Layer 5 of a small transformer language model trained on English Wikipedia (8 layers, counted from 0, width 128).
A neuron's activation on a vector x is GELU(weights . x + bias), where the dot is the dot product.

Input weights of the MLP neurons that the questions are about. A number n stands for (n - 500) times 0.00099.
n92 (bias -0.061): 766 414 386 478 330 251 368 575 422 431 502 806 500 293 565 256 290 277 609 466 619 214 682 682 446 317 452 827 296 618 824 674 266 588 474 550 427 760 490 374 517 248 451 564 629 430 610 515 516 147 230 548 526 649 564 465 372 595 296 232 377 382 338 678 218 420 626 476 386 475 609 332 230 599 640 373 526 366 608 536 366 308 500 511 494 616 490 494 657 544 408 574 689 483 101 676 519 620 720 646 577 644 521 401 632 283 788 389 534 703 829 202 603 629 362 327 449 624 671 474 492 827 609 700 429 568 622 119
n356 (bias -0.110): 517 456 273 290 686 392 352 893 457 399 402 672 649 408 869 670 27 521 332 554 296 555 283 510 190 438 461 762 730 430 330 529 333 861 208 568 636 699 456 308 324 422 194 743 606 754 659 264 835 423 288 516 526 335 538 236 412 324 522 316 139 610 684 448 312 369 902 447 694 326 682 481 646 184 587 165 833 586 480 413 756 592 543 416 693 833 548 439 214 319 273 409 587 269 176 583 665 513 535 399 695 445 272 512 471 458 814 264 194 510 483 411 494 554 550 553 668 608 588 538 392 698 629 697 873 643 508 867
n368 (bias -0.092): 577 532 441 450 516 630 261 218 742 469 238 429 198 368 611 399 613 701 306 634 572 498 621 586 557 427 847 480 534 614 758 377 413 535 249 654 305 466 358 121 727 444 348 596 98 780 392 618 822 564 812 377 703 386 479 362 717 379 364 445 340 606 715 555 529 790 521 416 645 433 632 444 421 508 388 491 573 659 406 306 476 409 255 645 322 515 612 318 557 814 642 512 512 479 435 725 257 543 380 528 507 430 476 675 463 545 402 365 684 804 532 452 523 788 496 635 712 380 551 351 315 527 480 392 639 482 499 511
n392 (bias -0.055): 602 636 415 463 598 747 444 373 307 667 699 479 677 693 589 552 423 718 355 321 435 429 258 521 515 468 717 509 464 383 347 385 390 633 311 827 637 392 366 632 816 476 488 790 520 514 312 379 614 234 427 717 831 386 498 388 676 703 321 569 575 561 587 536 410 495 355 437 394 640 557 253 381 601 452 427 374 600 660 800 639 585 456 601 489 247 308 444 301 618 442 610 528 429 362 452 396 645 704 544 456 380 465 441 463 302 610 549 547 499 669 295 394 483 514 378 666 675 240 440 646 519 421 505 608 439 167 300
n474 (bias -0.110): 445 529 403 522 760 577 464 283 427 351 318 334 604 516 412 402 387 321 449 186 583 700 242 419 571 673 378 578 450 623 581 482 553 412 353 439 631 626 198 423 494 611 800 552 624 582 760 607 328 371 562 499 293 414 507 770 353 339 633 379 707 319 613 610 447 650 668 875 328 423 470 502 604 467 640 467 368 396 623 408 627 198 503 404 670 506 561 244 488 578 328 499 733 471 264 173 721 393 537 683 279 358 728 212 378 151 533 867 754 547 609 266 416 230 234 642 493 709 726 816 391 590 522 469 339 151 942 410
n539 (bias -0.040): 502 105 252 630 482 633 625 292 625 622 612 406 86 336 438 495 524 319 428 431 580 536 441 548 656 272 784 457 738 325 456 524 244 576 660 776 594 341 723 432 682 393 395 481 276 370 361 445 436 320 557 523 545 397 607 585 491 515 481 629 446 416 279 627 314 393 410 528 598 360 497 551 545 468 455 367 541 578 686 463 480 677 655 353 238 387 342 321 716 534 327 708 660 530 699 502 723 470 480 475 364 216 576 481 491 443 427 521 568 430 548 745 578 238 605 588 551 184 745 762 647 301 451 519 327 356 430 504
n998 (bias -0.098): 446 642 432 334 615 664 342 459 944 397 477 485 458 528 428 595 686 796 437 255 512 446 384 839 499 501 286 570 782 278 380 651 390 413 371 910 688 478 675 731 459 522 630 176 521 385 577 339 422 492 475 590 497 551 820 505 401 169 297 559 573 331 443 578 293 768 432 253 484 553 100 470 381 940 563 467 624 382 496 372 669 429 780 655 609 579 581 544 554 497 519 666 630 566 319 784 523 481 525 536 261 464 443 372 361 246 660 430 520 143 685 503 485 289 626 600 260 281 615 605 307 497 216 259 159 296 616 527
n1022 (bias -0.100): 359 475 315 153 597 452 375 319 752 606 594 639 270 609 698 464 362 750 609 440 816 648 528 436 579 406 457 687 74 562 131 236 461 459 485 468 527 60 377 298 477 484 497 524 466 446 383 324 42 503 897 224 754 570 713 772 343 810 460 426 422 345 528 430 674 452 462 570 416 450 345 599 973 863 226 492 439 482 677 246 672 483 428 248 308 603 459 418 380 593 332 607 253 654 216 567 481 899 391 427 389 808 770 547 374 561 647 461 780 466 582 708 492 667 580 394 428 756 639 857 475 445 616 356 638 701 504 534

Each question shows a token from some text and the vector x that enters the MLP there. A number n stands for (n - 500) times 0.017.

". ": 470 604 512 587 526 441 396 426 601 378 416 567 471 559 588 509 548 414 678 513 539 462 579 452 543 442 578 534 321 566 636 646 392 488 387 313 567 463 594 467 482 389 646 516 534 528 483 372 560 494 542 701 533 664 482 544 503 559 461 493 543 439 540 441 563 407 438 505 535 481 522 478 511 501 516 563 536 583 609 478 545 582 506 575 637 569 534 462 627 395 592 533 443 433 477 457 565 474 502 411 480 573 292 314 432 650 484 595 455 478 170 470 454 422 554 429 525 460 519 460 443 547 470 334 533 399 519 463
The neuron with the highest activation: n92

"as": 560 558 302 450 442 544 541 461 636 427 594 489 391 534 529 453 561 531 683 438 486 448 432 413 498 545 508 504 533 526 456 583 447 473 829 241 427 502 536 533 481 507 424 583 531 469 493 495 698 336 514 559 415 742 501 504 549 501 518 509 592 461 535 541 464 534 433 512 585 491 441 441 568 527 693 616 321 482 525 507 540 660 577 551 606 645 494 374 366 376 408 441 473 368 649 470 472 385 644 440 550 553 462 404 525 467 411 515 491 554 504 443 552 532 295 453 460 414 399 545 514 377 537 453 332 505 591 559
The neuron with the highest activation: n474

"Its ": 490 543 543 396 429 457 466 494 615 346 481 492 498 516 415 446 522 431 787 444 511 603 319 502 514 541 540 464 414 568 451 504 473 610 381 411 598 384 568 521 557 551 563 373 423 397 448 516 575 481 611 499 627 719 439 449 460 577 549 419 504 498 465 477 466 546 448 403 607 498 556 469 504 451 536 625 437 553 463 597 445 553 551 455 601 463 482 443 579 440 587 522 490 473 629 474 524 623 619 407 532 610 334 431 476 637 503 469 469 467 119 600 489 521 433 492 539 450 523 533 548 514 525 418 548 521 421 546
The most active neuron and its activation: n1022, at about 1.1

"ents ": 448 360 341 456 583 498 417 558 625 420 610 498 526 480 417 521 414 488 610 480 348 549 504 505 617 455 479 557 462 591 585 466 387 563 595 415 555 339 470 628 375 451 528 504 434 401 542 454 416 377 643 542 631 621 452 506 502 603 498 385 639 456 533 490 549 401 414 545 515 605 411 559 462 502 546 626 628 562 533 421 563 647 425 562 614 514 390 455 513 530 571 538 500 420 509 532 568 652 628 540 463 421 416 444 441 530 400 446 479 619 165 556 589 592 458 401 443 422 647 491 498 455 384 433 649 599 610 398
The most active neuron and its activation: n1022, at about 5.1

"har": 613 621 372 433 496 535 588 473 574 366 546 492 318 474 356 422 593 504 731 519 535 508 528 412 497 560 554 499 561 588 610 400 525 446 818 307 423 586 539 596 449 322 524 628 410 577 420 544 630 385 453 525 545 675 511 538 470 524 606 452 650 415 512 433 468 527 478 501 565 407 514 488 479 564 619 504 404 527 570 537 510 591 585 549 640 527 519 347 297 501 458 387 448 313 592 496 508 369 679 366 446 532 567 337 415 495 430 557 488 413 518 459 497 490 429 404 458 481 455 512 524 455 538 536 475 466 552 541
The most active neuron and its activation: n474, at about 2.4

"| ": 386 501 360 429 438 619 399 529 576 354 512 542 459 625 475 438 637 500 619 312 539 669 412 415 559 535 577 540 449 650 518 526 483 518 528 349 594 520 563 367 568 346 522 332 445 522 484 470 570 448 499 649 601 569 429 429 509 460 496 523 530 500 542 497 515 496 443 473 560 481 514 595 459 516 500 651 534 501 618 492 540 583 423 510 614 499 431 454 645 460 553 486 493 445 646 385 437 292 612 413 652 498 469 299 550 463 621 494 550 535 223 608 477 475 420 341 529 526 549 503 559 411 484 381 528 449 609 586
The neuron with the highest activation: n474

"-": 509 548 327 417 416 495 415 466 502 294 447 437 500 612 567 591 567 506 793 499 440 490 337 502 519 413 564 552 508 478 588 594 560 417 645 393 632 568 494 582 603 356 376 497 420 485 387 477 664 391 363 519 596 805 432 571 522 542 504 441 549 435 508 490 505 549 441 519 606 484 445 512 456 551 453 579 573 520 512 436 506 538 340 393 673 584 491 459 524 499 576 511 581 390 577 388 506 423 534 617 571 418 503 462 498 462 488 531 473 503 306 449 435 467 547 481 471 482 501 475 540 382 624 528 538 459 535 450
The neuron with the highest activation: n92

"crip": 570 473 438 508 466 589 472 472 690 368 551 435 436 626 472 491 443 546 678 503 506 251 451 488 519 418 401 580 480 535 646 558 528 515 626 306 595 594 527 592 422 531 411 363 384 386 480 427 417 525 606 650 680 560 620 493 548 502 484 443 518 468 381 430 520 589 516 520 505 454 454 478 525 524 584 486 506 579 369 472 471 819 472 519 568 603 396 340 486 470 636 482 457 560 547 360 476 285 628 493 613 448 429 432 457 673 497 513 400 581 455 423 565 674 448 411 411 510 553 514 609 541 543 396 439 472 522 393
The most active neuron and its activation: n92, at about 1.1

"Church ": 501 688 472 375 468 552 453 630 625 369 597 454 549 412 468 521 493 467 669 484 419 462 512 497 617 508 620 457 461 558 555 574 450 624 552 462 614 459 591 719 416 551 431 501 451 461 461 421 493 306 474 690 518 565 495 452 447 614 587 444 485 500 515 574 509 477 488 482 599 540 443 673 473 528 505 533 488 727 420 576 416 551 467 500 614 620 404 433 382 406 505 497 421 492 476 497 521 429 527 507 506 598 358 416 385 505 423 538 414 461 125 535 446 602 438 464 557 408 489 474 488 393 565 461 531 529 494 578
The neuron with the highest activation: n356